Layer 6 of a small transformer language model trained on English Wikipedia (9 layers, counted from 0, width 128).
A neuron's activation on a vector x is GELU(gate . x) times (in . x), where the dot is the dot product.
The model reads these tokens: "ist" "a" " S" "é" "ri" "e" " A" "2" "," " and" " moved" " to" " third" " division"

The vector x that enters this layer's MLP at each token. A number n stands for (n - 500) times 0.0078.
0 "ist": 753 620 476 621 416 556 634 393 407 508 591 338 546 557 434 425 445 602 499 406 390 518 631 620 564 425 505 397 702 299 517 604 413 405 398 312 514 539 651 527 621 316 384 541 592 488 496 620 521 459 734 506 564 578 413 389 489 568 464 581 614 448 493 560 469 229 372 548 521 655 513 508 825 336 468 698 492 332 511 594 481 614 548 390 385 661 604 623 544 512 704 371 461 409 577 608 603 575 541 671 397 449 623 535 780 411 596 368 612 675 548 520 491 374 686 698 572 538 342 518 612 387 459 509 409 476 504 381
1 "a": 722 640 526 659 655 555 525 511 434 645 543 573 647 653 498 578 390 505 482 490 600 452 392 414 644 609 373 545 518 416 514 534 594 639 410 417 215 688 316 564 361 454 449 512 505 455 430 543 423 525 515 415 363 529 455 634 553 603 489 306 355 294 543 375 182 466 566 526 586 584 478 813 521 413 437 596 380 211 583 461 397 536 425 598 384 458 508 445 499 419 516 344 626 570 583 461 593 339 443 440 373 571 609 482 848 332 506 323 491 577 319 574 537 433 527 618 686 505 458 312 790 401 458 557 431 487 598 635
2 " S": 529 692 555 748 829 618 606 354 454 641 486 608 610 682 601 431 467 481 610 602 554 610 726 425 610 567 453 459 579 456 494 696 397 668 445 499 218 683 426 605 476 377 353 416 496 514 376 355 431 452 539 450 417 615 459 495 481 510 552 189 395 338 503 563 446 508 603 596 541 532 505 749 405 362 549 544 252 315 572 620 523 533 495 486 551 593 580 400 665 555 537 482 567 632 459 406 311 294 594 387 372 908 481 526 708 419 652 503 316 461 425 432 377 571 475 542 658 566 450 391 520 441 688 548 390 431 568 426
3 "é": 596 643 498 631 668 532 778 214 410 706 590 600 706 582 460 516 578 537 844 588 607 491 795 403 369 591 538 539 457 460 559 591 334 701 352 711 296 589 460 440 432 426 350 345 582 657 381 453 408 622 575 682 431 623 338 444 448 601 476 282 424 343 393 382 360 480 466 496 445 621 565 579 412 481 596 460 517 566 467 437 601 434 518 531 589 604 530 485 771 345 456 560 568 456 376 661 500 217 581 350 449 438 400 436 425 573 510 430 494 614 556 699 520 571 508 672 522 583 396 520 651 591 446 476 456 550 667 616
4 "ri": 652 446 478 555 489 579 644 364 600 589 733 644 533 621 537 438 310 280 815 588 519 568 485 211 420 661 602 635 686 340 588 619 678 632 335 453 149 441 596 237 94 448 381 393 416 449 314 586 356 475 492 580 545 500 446 543 515 467 546 557 488 392 476 390 385 466 491 378 608 605 592 528 389 443 641 547 504 534 560 468 526 590 428 578 507 523 583 579 824 448 485 433 569 428 431 357 513 426 369 486 563 443 558 608 425 403 467 353 415 472 312 680 397 483 519 507 444 509 474 423 583 452 475 442 578 670 618 582
5 "e": 644 675 369 638 563 604 540 556 612 709 643 609 619 490 681 389 474 535 656 511 751 517 393 451 557 554 392 469 585 466 559 441 694 367 419 566 115 787 511 391 300 598 418 440 660 536 473 534 545 502 595 403 462 485 387 658 329 499 586 601 423 495 637 355 207 328 420 636 681 500 486 637 528 428 446 425 490 413 660 435 578 487 570 616 580 497 541 470 486 291 401 455 546 680 347 603 290 268 448 501 567 320 638 614 604 397 428 425 442 437 245 518 530 565 526 552 644 609 529 394 582 437 469 418 291 595 589 522
6 " A": 688 615 429 654 667 602 429 302 466 697 447 604 688 642 592 405 466 502 493 546 537 466 641 631 625 626 487 542 597 507 491 460 643 538 345 605 141 699 455 622 347 445 247 478 490 505 412 389 532 609 596 534 340 487 451 544 349 758 527 269 351 285 548 489 423 397 592 416 476 412 319 804 406 370 406 450 490 428 604 479 611 528 391 598 599 555 569 555 504 549 624 518 567 611 407 603 225 352 394 524 515 645 547 510 756 394 477 531 350 531 358 541 404 538 418 474 635 684 487 447 501 414 483 537 654 442 693 463
7 "2": 628 461 373 664 553 540 479 464 281 643 712 536 784 621 553 538 371 522 355 693 763 383 596 480 619 655 374 545 664 399 659 612 454 469 480 617 406 504 282 480 600 416 414 510 443 413 572 259 407 720 660 588 355 629 438 497 422 418 590 321 216 272 508 553 377 570 488 526 431 562 627 730 452 442 603 363 509 457 627 511 525 530 302 533 462 470 508 381 736 601 452 646 633 623 490 529 406 331 491 363 463 521 478 505 708 526 399 433 555 351 409 621 384 391 617 422 457 663 351 455 540 527 443 607 329 457 670 544
8 ",": 817 348 614 589 570 507 555 473 471 658 707 379 612 606 720 543 504 577 659 635 578 418 507 472 392 465 422 498 502 564 652 625 622 327 323 475 411 408 342 506 569 345 465 372 598 554 494 361 465 441 647 417 235 522 491 634 488 595 466 210 172 310 478 465 398 460 544 606 377 442 462 734 510 487 538 559 489 483 476 469 610 514 382 562 507 629 396 501 665 581 429 462 592 603 542 484 366 448 419 391 376 621 474 547 873 488 390 579 481 492 490 563 507 409 521 506 633 632 277 483 595 493 554 634 360 487 701 626
9 " and": 802 434 657 653 584 621 648 618 331 490 643 480 509 564 554 573 526 544 526 657 620 500 522 247 253 552 561 510 624 491 670 653 665 448 374 560 566 398 440 605 445 462 597 468 520 513 326 454 514 434 667 461 249 520 316 545 520 483 381 429 298 397 357 438 410 527 559 526 324 406 530 643 602 442 518 619 480 375 418 499 615 421 578 594 613 712 502 474 578 500 423 514 567 689 613 341 432 262 412 417 331 636 550 458 814 570 615 586 404 607 570 369 551 548 568 545 619 570 239 436 529 459 684 611 470 517 515 551
10 " moved": 537 658 493 736 525 808 629 485 490 504 608 401 802 449 484 287 629 277 469 574 510 421 481 303 373 566 347 561 606 421 443 562 672 348 496 619 503 419 22 676 449 584 427 431 518 513 418 473 448 526 440 494 502 463 398 550 488 442 643 301 495 513 606 370 261 480 551 457 355 434 297 737 707 534 538 680 477 474 561 475 403 293 589 591 414 654 502 520 633 611 529 458 608 474 612 445 403 109 444 451 499 556 604 483 676 544 557 415 497 658 585 388 508 485 556 552 538 574 373 625 772 454 504 457 417 463 525 527
11 " to": 868 525 562 599 538 662 502 603 581 755 464 447 646 531 531 408 477 259 573 662 328 490 471 379 656 614 305 512 608 475 597 423 725 468 513 607 619 469 160 552 412 515 538 390 560 616 434 494 433 442 632 367 408 560 323 642 339 698 527 440 449 455 555 473 462 508 636 619 681 472 415 514 558 344 475 633 435 448 446 533 290 461 577 646 559 698 444 396 486 532 612 520 498 557 621 621 496 231 352 575 502 654 610 670 587 426 598 498 647 546 591 558 359 405 582 628 419 572 363 527 715 360 564 679 581 537 560 484
12 " third": 697 852 484 637 416 542 672 487 344 509 582 547 589 507 383 461 541 480 433 894 464 178 456 266 620 560 532 449 589 396 447 342 692 470 592 484 529 707 375 624 682 611 626 347 574 477 351 548 536 537 540 429 314 463 375 551 576 556 499 272 275 424 507 487 330 586 662 512 696 550 341 622 415 589 548 525 484 439 571 507 362 355 527 527 589 584 535 452 812 428 474 545 635 587 457 555 377 306 572 571 629 436 499 542 643 571 514 357 447 682 589 441 569 320 545 539 465 604 325 417 472 498 509 466 491 372 513 458
13 " division": 659 642 527 481 424 699 558 445 371 526 622 626 663 560 321 349 455 357 471 733 607 343 287 367 653 512 457 438 586 522 426 688 624 480 443 415 411 508 178 549 395 518 590 278 593 372 254 522 445 550 506 539 355 464 492 575 462 481 517 365 157 369 467 452 352 604 679 290 549 758 572 694 641 521 693 547 334 364 637 564 532 516 372 645 306 638 526 365 643 458 524 459 472 574 467 501 409 408 525 564 467 557 708 526 517 450 518 285 413 490 500 449 487 350 586 573 541 566 432 334 473 542 432 465 546 198 539 555

Each question shows the input weights of one neuron of the MLP. A number n stands for (n - 500) times 0.003.

n320 gate: 568 405 519 616 365 466 452 395 489 373 591 574 356 318 653 485 336 654 545 464 533 660 606 547 402 430 536 420 484 359 576 459 503 505 575 606 525 355 481 556 431 521 484 583 580 478 484 346 578 466 570 458 554 489 417 482 556 350 367 523 483 396 340 398 422 613 473 538 466 438 468 347 526 469 368 444 298 587 438 360 398 701 547 579 303 422 594 516 531 505 411 527 562 476 468 446 554 563 404 471 452 525 576 406 459 521 500 553 594 351 465 516 368 540 503 464 668 570 444 571 510 608 492 615 489 520 705 513
n320 in: 491 512 680 594 488 372 474 403 558 574 642 371 397 518 413 631 541 709 473 580 587 512 469 592 602 354 410 742 607 481 558 524 271 472 428 422 509 432 519 472 346 506 515 581 583 531 457 488 585 473 594 580 334 383 556 582 451 491 586 536 372 506 402 553 479 335 448 848 629 362 620 494 567 539 537 295 509 429 667 413 491 532 503 531 747 509 364 655 503 481 564 519 472 509 472 251 472 424 536 582 367 440 633 531 506 485 415 398 438 609 268 590 388 589 497 597 574 444 518 609 533 417 519 739 537 453 324 509
On which two tokens does it fire most, strongest first? 8 ",", 9 " and"

n521 gate: 351 390 514 497 462 633 512 572 574 332 520 477 559 500 285 706 465 591 630 492 373 466 352 425 671 500 522 595 526 660 472 420 446 531 598 375 492 457 570 526 261 503 472 345 500 405 409 606 570 601 626 520 401 528 376 435 463 497 335 695 511 231 489 474 433 405 486 495 560 433 460 621 624 392 426 509 475 544 564 405 494 553 536 511 559 604 567 458 442 515 677 543 751 454 494 276 503 505 455 646 460 582 259 451 546 426 529 710 494 458 526 454 483 480 386 557 557 532 486 408 500 585 567 562 497 475 463 531
n521 in: 497 569 404 466 655 559 551 549 548 475 329 521 553 622 597 431 432 443 349 442 544 595 479 464 503 384 503 491 643 635 491 584 380 559 455 430 365 376 460 605 407 425 547 527 158 451 482 432 527 565 465 482 428 703 455 450 500 518 356 416 578 635 340 421 354 488 548 443 440 460 410 534 506 516 681 593 412 451 402 618 597 371 541 251 524 476 303 482 485 454 438 461 497 437 730 482 430 565 556 456 446 402 397 533 577 307 384 343 545 273 407 283 364 527 449 347 283 454 497 454 575 461 423 472 413 342 545 500
On which token does it fire most, and how strongly? 1 "a", at about 9.2

n87 gate: 459 616 610 508 503 579 427 530 474 413 512 403 358 433 432 750 330 761 468 526 500 491 406 329 453 419 245 586 409 550 448 332 508 535 402 428 503 553 591 604 594 567 635 476 580 548 417 618 473 398 462 286 386 444 512 439 465 325 450 617 623 567 334 539 402 413 588 396 550 431 308 450 296 488 553 473 560 457 533 566 553 539 601 564 579 649 500 599 360 527 627 618 530 562 424 319 491 503 526 422 574 497 436 494 416 680 323 390 405 494 503 482 381 395 523 639 562 422 453 626 511 459 609 527 420 508 364 406
n87 in: 531 270 468 597 534 611 402 454 300 477 458 616 483 601 429 436 612 542 514 497 629 500 721 467 367 248 541 666 486 775 542 459 279 402 557 438 672 578 614 617 454 252 319 351 349 521 345 430 443 438 486 500 432 626 482 417 518 331 419 608 539 489 611 528 414 610 489 460 318 249 644 663 552 714 375 525 558 666 364 432 574 522 476 625 510 677 503 549 394 604 569 187 522 528 346 164 344 374 497 617 334 366 359 518 601 648 457 461 500 434 405 352 599 413 567 551 521 496 437 614 588 493 572 326 426 446 570 493
On which token does it fire most, and how strongly? 9 " and", at about 16

n409 gate: 465 392 536 590 480 300 478 452 465 546 545 310 412 377 637 523 653 414 288 592 520 512 459 525 482 489 641 452 521 476 436 411 424 435 479 422 455 470 753 527 541 674 543 455 586 389 328 401 458 450 395 524 460 565 566 261 420 417 426 274 579 555 321 419 379 494 521 341 441 521 565 469 521 625 482 428 497 523 424 446 363 506 474 415 518 452 523 389 339 454 448 619 521 337 411 473 422 402 587 354 572 378 491 653 517 571 506 551 455 375 450 363 662 482 414 531 464 572 364 556 714 629 360 353 292 577 467 476
n409 in: 403 520 527 429 633 577 576 373 297 416 395 588 540 571 289 582 577 368 695 480 690 343 571 598 341 602 329 571 632 568 523 464 332 661 534 374 490 418 565 551 659 389 546 541 425 466 493 545 438 320 709 314 431 466 613 640 510 680 517 605 591 483 450 435 606 510 490 529 594 400 402 442 640 607 550 347 497 601 507 459 674 424 530 527 446 565 517 386 405 392 520 554 514 585 379 507 705 394 377 696 473 345 586 606 633 745 455 343 483 447 354 514 538 722 449 309 435 524 270 365 513 352 642 783 283 523 422 597
On which token does it fire most, and how strongly? 3 "é", at about 1

n152 gate: 455 363 391 359 516 412 579 497 588 537 563 571 500 475 511 555 488 511 667 478 235 407 398 543 551 516 591 477 596 229 534 418 639 647 552 564 535 626 442 503 517 543 583 460 477 465 420 427 465 393 542 310 582 497 500 399 386 643 344 624 540 424 311 365 436 376 534 606 466 375 600 279 590 341 427 451 458 497 462 292 474 421 486 342 551 431 503 402 445 541 391 466 631 386 582 517 319 503 483 452 586 593 609 667 484 383 587 371 483 343 406 471 402 545 489 452 483 477 349 560 547 432 404 515 543 481 415 506
n152 in: 497 506 500 604 483 377 536 472 409 469 715 573 500 578 156 447 484 551 743 564 500 357 452 579 630 680 635 354 437 485 515 573 555 527 418 544 509 451 442 603 569 500 453 427 630 583 539 489 543 732 313 500 687 503 552 405 503 433 458 468 584 565 458 518 518 506 461 448 629 546 579 483 395 519 452 634 311 579 438 497 518 463 666 533 656 375 616 655 315 540 384 567 549 624 596 360 472 520 536 509 390 610 453 378 506 336 537 698 503 447 455 576 543 572 666 541 287 469 473 558 439 506 655 693 558 630 576 674
Which token does this neuron like most? 4 "ri"

n124 gate: 444 643 608 401 354 456 369 455 551 459 342 551 406 394 479 569 460 613 719 414 281 544 438 489 497 494 297 437 360 646 541 425 509 435 476 276 520 356 568 476 488 479 544 467 569 560 613 424 509 535 298 545 583 470 422 491 515 488 473 575 585 561 406 521 430 385 467 409 556 579 476 511 500 522 417 491 570 414 613 548 602 439 360 500 500 398 617 621 538 268 550 273 393 422 589 665 506 624 366 556 548 511 409 584 588 335 354 311 244 576 545 377 747 559 479 428 539 436 417 540 477 488 323 469 333 463 545 467
n124 in: 551 489 485 455 514 362 367 719 485 443 416 592 605 533 559 436 511 621 667 493 308 580 719 483 719 455 596 614 482 522 623 553 671 387 422 479 462 681 484 828 661 558 604 253 610 325 691 430 485 435 594 624 567 390 422 536 679 552 595 705 537 500 417 253 672 170 701 444 460 672 386 303 594 435 496 386 504 620 485 251 629 699 734 667 471 467 471 341 635 643 658 595 567 702 482 474 463 472 486 435 662 524 565 470 336 588 493 441 474 673 452 356 515 493 409 427 540 652 669 542 542 296 613 591 588 430 669 529
Its three highest activations, in order, are on tokens 5 "e", 1 "a", 0 "ist"

n530 gate: 478 433 396 495 513 367 563 437 394 621 545 576 561 606 460 619 578 391 561 459 546 434 455 579 718 585 579 438 587 562 367 451 406 453 667 374 622 540 330 379 394 478 456 508 539 426 438 497 337 401 539 430 641 629 480 588 542 641 340 543 425 699 636 599 557 585 447 473 458 351 444 481 691 441 611 492 533 392 494 489 537 394 396 611 347 540 445 561 473 586 390 492 437 680 531 435 540 537 522 464 664 395 621 719 398 421 572 503 551 599 419 486 571 600 486 412 480 597 520 647 632 433 532 486 517 460 335 617
n530 in: 561 489 533 618 491 368 490 554 541 525 435 382 421 591 521 300 497 429 265 549 299 488 444 647 456 514 512 643 630 408 520 534 472 559 339 436 620 530 497 598 668 565 370 527 723 506 642 630 479 602 459 462 426 556 533 628 465 658 488 549 484 467 471 467 552 419 515 551 585 443 461 483 421 677 429 595 572 631 382 545 464 397 497 509 629 467 395 336 558 433 506 355 403 482 323 419 506 525 628 480 258 575 236 515 492 476 464 554 431 392 559 342 497 709 435 642 533 371 654 452 620 409 445 528 726 457 586 609
Which token does this neuron like most? 11 " to"

n647 gate: 500 530 529 487 461 549 661 425 484 475 500 561 640 366 310 558 521 460 467 415 600 502 473 416 545 668 541 518 446 507 433 415 586 582 536 535 483 634 492 532 498 420 469 468 480 427 511 466 486 555 555 433 535 581 346 487 558 556 565 288 456 463 518 518 401 379 475 545 518 495 588 538 425 382 484 484 474 489 427 482 579 498 317 573 471 373 593 469 432 597 507 390 511 466 583 511 407 462 564 518 394 590 478 418 534 466 571 407 518 639 489 468 514 542 527 362 583 530 554 303 619 413 429 470 457 496 565 554
n647 in: 518 572 384 577 703 513 514 628 438 719 629 497 474 622 770 378 481 511 590 718 477 516 540 412 524 520 432 395 484 500 524 653 393 410 394 545 429 357 422 427 535 535 495 457 653 427 444 510 495 669 384 553 474 535 576 492 430 516 454 640 453 461 527 357 571 598 497 564 431 571 398 533 577 551 484 532 419 497 503 611 435 467 542 386 450 611 458 489 719 379 600 642 481 554 407 570 617 452 379 455 586 473 545 603 528 473 434 538 546 368 519 594 581 497 567 682 322 462 449 600 552 529 602 497 575 420 529 516
Its three highest activations, in order, are on tokens 3 "é", 7 "2", 2 " S"

n53 gate: 306 618 575 528 494 494 507 405 461 687 539 584 255 327 419 634 231 532 340 522 487 484 629 397 513 418 456 481 587 610 628 622 623 500 438 336 619 630 463 692 484 494 528 682 484 415 574 552 247 487 503 333 478 361 578 500 448 607 465 659 551 520 276 555 620 608 532 373 574 431 561 396 529 632 458 529 506 603 474 284 581 480 484 407 638 451 671 369 538 785 430 519 513 384 519 689 464 567 345 839 458 431 592 562 417 409 391 467 347 383 610 396 533 522 500 554 552 503 452 429 519 561 401 530 445 407 468 545
n53 in: 493 467 465 546 271 287 444 827 555 398 663 410 548 287 406 513 493 493 603 748 674 664 490 506 624 350 487 364 445 687 500 510 424 414 605 392 425 479 549 611 562 528 605 225 625 370 500 444 380 534 480 276 323 472 549 282 483 399 379 350 561 667 456 615 406 553 593 570 779 553 490 650 486 642 418 590 645 493 571 430 385 532 581 493 517 517 619 421 463 525 619 573 532 535 583 301 420 333 659 442 521 545 330 304 510 371 694 301 395 412 531 618 524 620 572 529 531 507 503 536 643 586 504 725 493 633 649 490
On which two tokens does it fire most, strongest first? 13 " division", 0 "ist"

n675 gate: 520 346 534 522 355 568 537 509 483 526 480 471 382 463 414 547 732 560 613 401 459 615 369 577 517 416 519 480 506 463 486 627 516 339 514 285 454 385 550 615 625 497 522 480 551 471 574 492 770 556 536 537 514 528 465 390 454 532 480 456 489 377 540 675 428 668 568 377 545 587 494 535 486 704 511 486 511 374 605 358 534 707 539 443 226 460 413 410 589 670 593 380 576 517 511 396 731 516 598 416 408 394 497 662 489 408 378 649 356 590 557 491 494 455 526 563 440 546 574 514 522 336 471 459 637 612 551 602
n675 in: 688 417 500 520 403 543 401 553 521 432 515 525 512 448 509 432 475 524 381 360 360 248 307 457 380 503 470 444 482 374 618 619 471 390 537 398 283 571 559 519 442 442 389 587 343 715 540 564 594 328 346 540 515 595 516 548 390 309 242 512 548 317 697 404 374 637 515 488 424 487 445 607 512 545 485 506 608 595 462 528 506 340 636 540 403 556 533 542 751 610 527 531 513 552 528 556 503 462 395 476 432 552 177 261 400 491 462 481 602 533 420 472 463 506 488 327 512 494 396 611 562 561 566 586 389 644 598 518
Which token does this neuron like most? 8 ","

n54 gate: 477 497 648 442 528 606 478 570 465 495 407 408 292 615 602 570 429 601 188 405 427 434 650 414 367 568 332 567 497 436 466 447 456 638 529 635 598 616 553 604 373 460 705 381 500 579 619 508 438 636 491 460 475 560 640 517 497 494 364 553 722 518 257 430 539 588 601 514 379 456 517 475 506 321 503 512 480 514 512 444 453 547 480 411 637 442 537 483 402 470 628 480 521 448 572 535 555 732 452 469 584 497 480 471 624 480 476 413 436 579 471 343 360 451 497 449 326 354 462 544 494 635 473 300 483 403 529 348
n54 in: 483 516 426 455 584 520 439 180 467 725 571 547 348 407 551 474 586 787 510 500 565 378 413 400 467 478 435 611 430 476 517 529 580 600 388 526 551 595 615 493 430 580 712 493 460 609 648 608 435 655 428 490 461 373 256 533 440 318 393 555 506 342 540 412 294 537 537 648 353 541 678 541 440 771 457 662 598 687 658 408 328 517 441 540 424 578 655 606 350 469 375 584 613 631 633 615 666 744 605 464 480 484 546 578 404 534 674 517 514 421 530 581 466 530 704 405 530 422 627 302 452 576 469 593 302 564 614 503
Its three highest activations, in order, are on tokens 9 " and", 11 " to", 0 "ist"

n543 gate: 400 376 299 342 447 262 553 537 494 466 315 396 633 643 240 420 528 549 524 521 458 627 457 580 567 497 413 528 573 583 649 494 582 402 478 599 598 447 360 491 531 543 551 441 374 375 485 445 472 379 609 365 550 555 488 455 466 565 583 610 616 737 448 367 635 397 586 524 772 450 435 721 728 468 463 469 452 506 412 603 491 610 548 424 600 590 518 555 452 544 473 614 494 580 448 404 416 541 527 431 590 420 425 531 500 599 534 373 661 566 549 676 503 595 325 587 389 709 734 360 524 448 481 541 599 615 466 576
n543 in: 652 586 523 534 497 575 465 584 595 449 665 454 672 575 676 325 758 566 624 389 341 692 467 629 605 643 500 576 503 424 350 398 469 575 503 568 444 457 541 411 375 516 542 480 540 660 685 481 487 532 662 602 449 523 596 481 464 474 490 538 533 706 578 371 718 283 612 468 307 309 474 500 428 542 624 487 683 639 594 417 367 534 487 467 190 537 675 441 599 507 455 566 577 579 395 629 457 463 439 490 454 583 539 377 355 493 339 407 723 500 385 417 380 523 461 476 374 460 424 575 567 598 621 238 784 462 480 493
Which token does this neuron like most? 11 " to"

n79 gate: 536 597 472 436 380 331 631 460 637 436 659 412 440 433 509 668 528 579 440 441 550 343 564 557 497 376 506 408 421 359 322 532 328 582 706 402 451 420 513 690 515 567 360 454 378 367 466 601 481 419 497 576 512 479 451 617 643 580 527 435 472 381 358 506 568 602 518 404 543 484 494 339 584 343 503 561 461 388 435 475 466 225 234 518 515 531 323 395 429 459 410 613 372 277 552 537 500 439 258 479 448 671 410 685 317 583 453 322 445 515 582 475 398 555 384 538 540 472 433 535 544 512 544 393 628 561 448 485
n79 in: 570 521 460 415 319 384 315 525 411 605 370 654 518 537 578 560 538 432 586 595 428 637 571 517 324 334 404 525 506 444 546 440 535 641 572 434 634 506 478 432 494 365 446 457 373 534 256 438 588 394 782 438 536 642 618 619 555 652 549 560 463 608 558 341 476 619 460 470 531 733 562 681 485 558 543 516 449 539 503 519 649 614 521 494 418 335 549 372 662 377 743 383 503 497 439 491 587 462 627 648 571 419 430 547 568 407 598 621 400 618 330 481 631 414 448 574 553 544 509 406 485 445 424 675 652 612 633 304
On which token does it fire most, and how strongly? 12 " third", at about 1

n661 gate: 398 558 592 533 428 381 453 404 440 598 528 374 478 241 579 491 607 566 556 412 564 584 557 653 525 319 644 554 422 623 615 473 515 444 405 429 447 494 364 516 516 603 788 399 557 602 550 575 529 581 506 535 609 535 506 435 368 513 531 643 704 684 652 719 340 401 494 473 531 433 585 518 590 563 541 721 411 691 510 395 430 410 401 587 528 586 503 441 628 484 556 620 403 371 472 386 389 497 580 556 440 406 343 392 473 595 484 570 341 627 554 532 484 400 450 444 513 497 368 545 882 509 671 468 408 458 563 659
n661 in: 531 639 490 431 606 575 581 521 548 453 476 417 609 480 538 626 489 565 613 773 550 432 558 474 651 419 373 580 435 531 310 457 589 227 469 608 720 528 488 604 287 853 503 535 517 486 717 493 472 385 324 315 387 476 441 547 686 538 576 473 640 648 588 594 399 200 483 398 479 563 352 415 684 565 200 545 671 566 398 392 552 486 358 357 381 382 311 605 547 539 355 559 511 304 627 503 514 347 608 642 566 336 547 556 628 351 518 424 462 463 579 573 444 428 527 532 618 542 483 418 490 524 698 511 379 441 476 579
On which token does it fire most, and how strongly? 10 " moved", at about 33

n106 gate: 573 389 530 520 603 529 420 443 470 448 455 450 283 574 509 552 607 426 344 678 578 491 598 617 509 309 468 449 500 494 556 437 268 406 659 335 525 590 615 619 512 559 494 473 461 440 482 559 551 526 433 610 497 464 590 591 628 482 488 414 525 384 277 222 471 569 453 403 598 539 452 562 553 478 465 599 343 391 500 497 461 318 596 541 406 590 515 474 434 695 766 482 318 420 382 644 482 514 555 462 398 417 582 533 545 533 336 620 461 523 396 718 380 476 450 646 405 630 583 350 566 482 354 439 613 548 548 509
n106 in: 602 461 481 410 482 516 698 459 481 584 475 597 519 603 339 606 726 484 220 382 391 695 478 658 610 512 564 642 581 623 553 515 521 484 465 442 609 323 453 633 850 550 641 604 516 564 557 619 602 401 429 597 533 475 557 512 321 450 569 458 573 574 491 392 289 630 625 641 587 305 575 530 469 619 472 563 619 524 468 417 472 555 497 488 432 522 303 488 506 490 469 447 500 513 544 478 589 307 445 577 592 482 534 506 515 525 468 393 421 448 519 330 475 422 462 497 796 455 575 530 681 257 407 403 654 365 547 544
Which token does this neuron like most? 1 "a"

n533 gate: 535 646 443 508 443 468 494 473 322 410 467 457 487 505 576 487 442 438 589 592 432 519 522 411 522 653 642 356 511 720 463 589 405 433 620 450 541 489 500 552 559 562 439 255 717 593 546 418 318 577 396 549 430 462 519 487 508 508 551 631 538 547 398 538 492 459 484 482 495 547 552 365 361 469 503 446 474 404 765 588 372 478 463 425 554 473 415 484 532 478 609 481 406 570 530 606 549 513 375 415 683 568 542 407 490 389 431 489 454 561 549 549 407 519 414 548 677 302 462 606 727 519 500 436 685 570 394 538
n533 in: 500 536 503 513 477 402 448 511 479 559 454 527 442 513 416 539 528 455 689 544 529 344 366 528 361 700 529 414 529 516 497 435 418 463 600 492 470 514 422 575 425 513 463 360 581 519 513 528 416 492 200 551 544 406 557 423 420 675 548 567 421 558 466 497 571 503 353 397 521 519 527 414 352 455 452 468 558 485 590 497 581 393 474 495 513 522 429 638 614 533 616 760 484 487 519 627 489 432 337 450 659 607 482 486 520 247 538 497 389 689 613 546 522 487 420 534 581 440 444 398 557 521 484 508 532 646 291 649
Its three highest activations, in order, are on tokens 3 "é", 12 " third", 11 " to"

n315 gate: 555 369 375 238 631 532 529 740 270 440 375 604 547 570 566 480 409 574 550 563 592 611 494 550 408 427 497 530 550 553 459 489 367 532 596 723 595 437 565 592 465 503 538 560 610 545 453 351 545 410 424 532 497 559 425 506 642 313 606 549 492 421 605 518 552 230 391 435 512 554 479 410 544 363 503 512 679 577 382 560 306 458 471 424 409 458 378 395 471 461 605 660 458 408 703 479 554 494 622 378 563 511 596 509 381 500 364 297 428 515 616 476 632 488 379 503 286 677 423 415 503 435 527 479 444 523 459 532
n315 in: 558 307 528 394 603 318 385 402 531 433 510 334 664 617 437 447 447 379 356 644 433 425 586 659 507 513 581 608 497 434 599 503 652 737 601 503 396 423 616 552 462 635 581 685 580 360 431 454 507 671 514 372 560 535 448 254 528 538 206 239 305 560 274 374 314 468 424 321 493 609 465 428 623 518 438 458 500 377 620 395 462 784 582 572 428 714 561 562 503 550 442 490 188 375 548 364 465 343 320 527 413 484 425 458 454 559 719 469 524 466 552 409 493 383 448 276 437 398 531 559 397 534 649 346 510 546 597 407
Which token does this neuron like most? 7 "2"

n278 gate: 417 436 433 445 542 471 627 518 425 617 541 607 537 566 363 525 602 413 486 433 506 234 500 546 318 448 570 494 546 477 405 503 519 488 406 625 557 588 497 430 653 621 599 506 343 571 323 445 456 489 660 595 668 445 529 494 622 465 384 576 505 548 580 585 525 503 555 381 491 624 593 434 391 503 500 602 432 416 672 435 421 366 648 710 635 597 486 431 424 417 392 526 550 363 321 646 541 571 671 597 623 570 543 541 458 552 547 354 550 272 480 316 479 549 494 521 520 662 686 464 668 696 452 497 541 450 578 517
n278 in: 506 588 462 394 527 557 418 561 509 631 738 608 469 497 724 469 627 383 531 485 561 544 728 370 519 437 706 529 500 382 622 604 576 478 500 500 452 609 687 631 614 412 679 519 697 452 354 551 284 603 512 374 457 503 551 512 598 433 443 693 386 751 425 382 528 577 414 430 554 274 478 518 422 427 431 484 466 564 516 516 570 325 522 415 462 641 618 475 583 464 441 602 306 379 639 589 609 437 373 556 446 497 264 481 500 535 445 624 439 450 811 500 606 620 446 477 471 500 538 587 375 582 594 536 525 412 433 701
On which two tokens does it fire most, strongest first? 3 "é", 12 " third"

n153 gate: 393 514 368 541 374 466 491 512 594 397 420 543 449 506 379 486 435 289 477 577 530 641 391 449 477 424 531 488 503 583 590 580 527 531 410 357 457 589 510 586 560 548 545 457 709 358 428 497 614 506 525 335 420 423 465 508 491 488 494 453 680 694 514 442 592 433 423 536 563 690 411 578 590 533 614 345 573 519 684 344 535 556 595 319 571 619 562 593 461 359 503 580 412 308 463 491 384 611 649 435 442 537 329 349 382 549 421 465 595 463 552 523 399 537 563 464 405 593 208 745 450 466 471 503 420 478 577 520
n153 in: 576 524 395 398 562 390 559 640 408 556 565 383 409 488 469 435 642 344 820 598 467 458 503 612 454 552 425 296 546 395 342 444 362 497 636 449 616 488 473 463 411 393 416 398 697 596 463 477 519 566 388 494 399 497 537 482 414 330 411 310 452 532 451 481 515 618 515 447 378 538 472 413 524 623 500 488 575 476 365 537 256 465 563 515 530 422 533 327 423 421 400 675 522 629 534 614 336 506 386 566 454 483 485 658 441 562 638 345 587 416 641 497 711 622 433 439 728 453 396 494 524 783 494 323 411 582 558 555
On which two tokens does it fire most, strongest first? 12 " third", 4 "ri"

n289 gate: 438 407 600 474 611 522 435 419 530 609 450 450 451 563 503 476 387 505 448 423 497 628 618 438 440 367 457 619 470 470 280 479 479 505 614 548 508 422 560 694 549 347 377 428 528 372 376 531 413 470 568 580 691 459 467 603 569 409 775 423 648 545 407 600 454 609 544 563 541 267 519 393 500 407 342 472 658 489 475 531 536 449 503 484 516 711 541 413 350 503 486 610 407 387 371 414 547 448 438 532 583 415 492 592 518 608 548 458 367 400 525 367 617 519 481 463 646 531 450 398 566 549 652 528 475 426 349 530
n289 in: 543 509 484 476 637 494 593 585 537 491 478 463 439 485 400 563 551 432 497 479 693 632 357 483 277 462 615 569 599 372 454 578 467 531 607 485 711 688 445 553 345 308 564 337 438 462 618 541 541 270 421 432 650 419 487 546 661 431 565 506 549 462 525 497 473 487 534 423 469 747 581 673 469 588 697 422 603 383 494 443 469 529 518 432 405 613 482 414 355 666 641 294 605 447 376 277 450 476 561 555 682 688 408 409 509 715 446 481 381 540 491 425 337 376 646 656 453 632 540 618 545 599 484 330 416 408 540 503
On which two tokens does it fire most, strongest first? 2 " S", 10 " moved"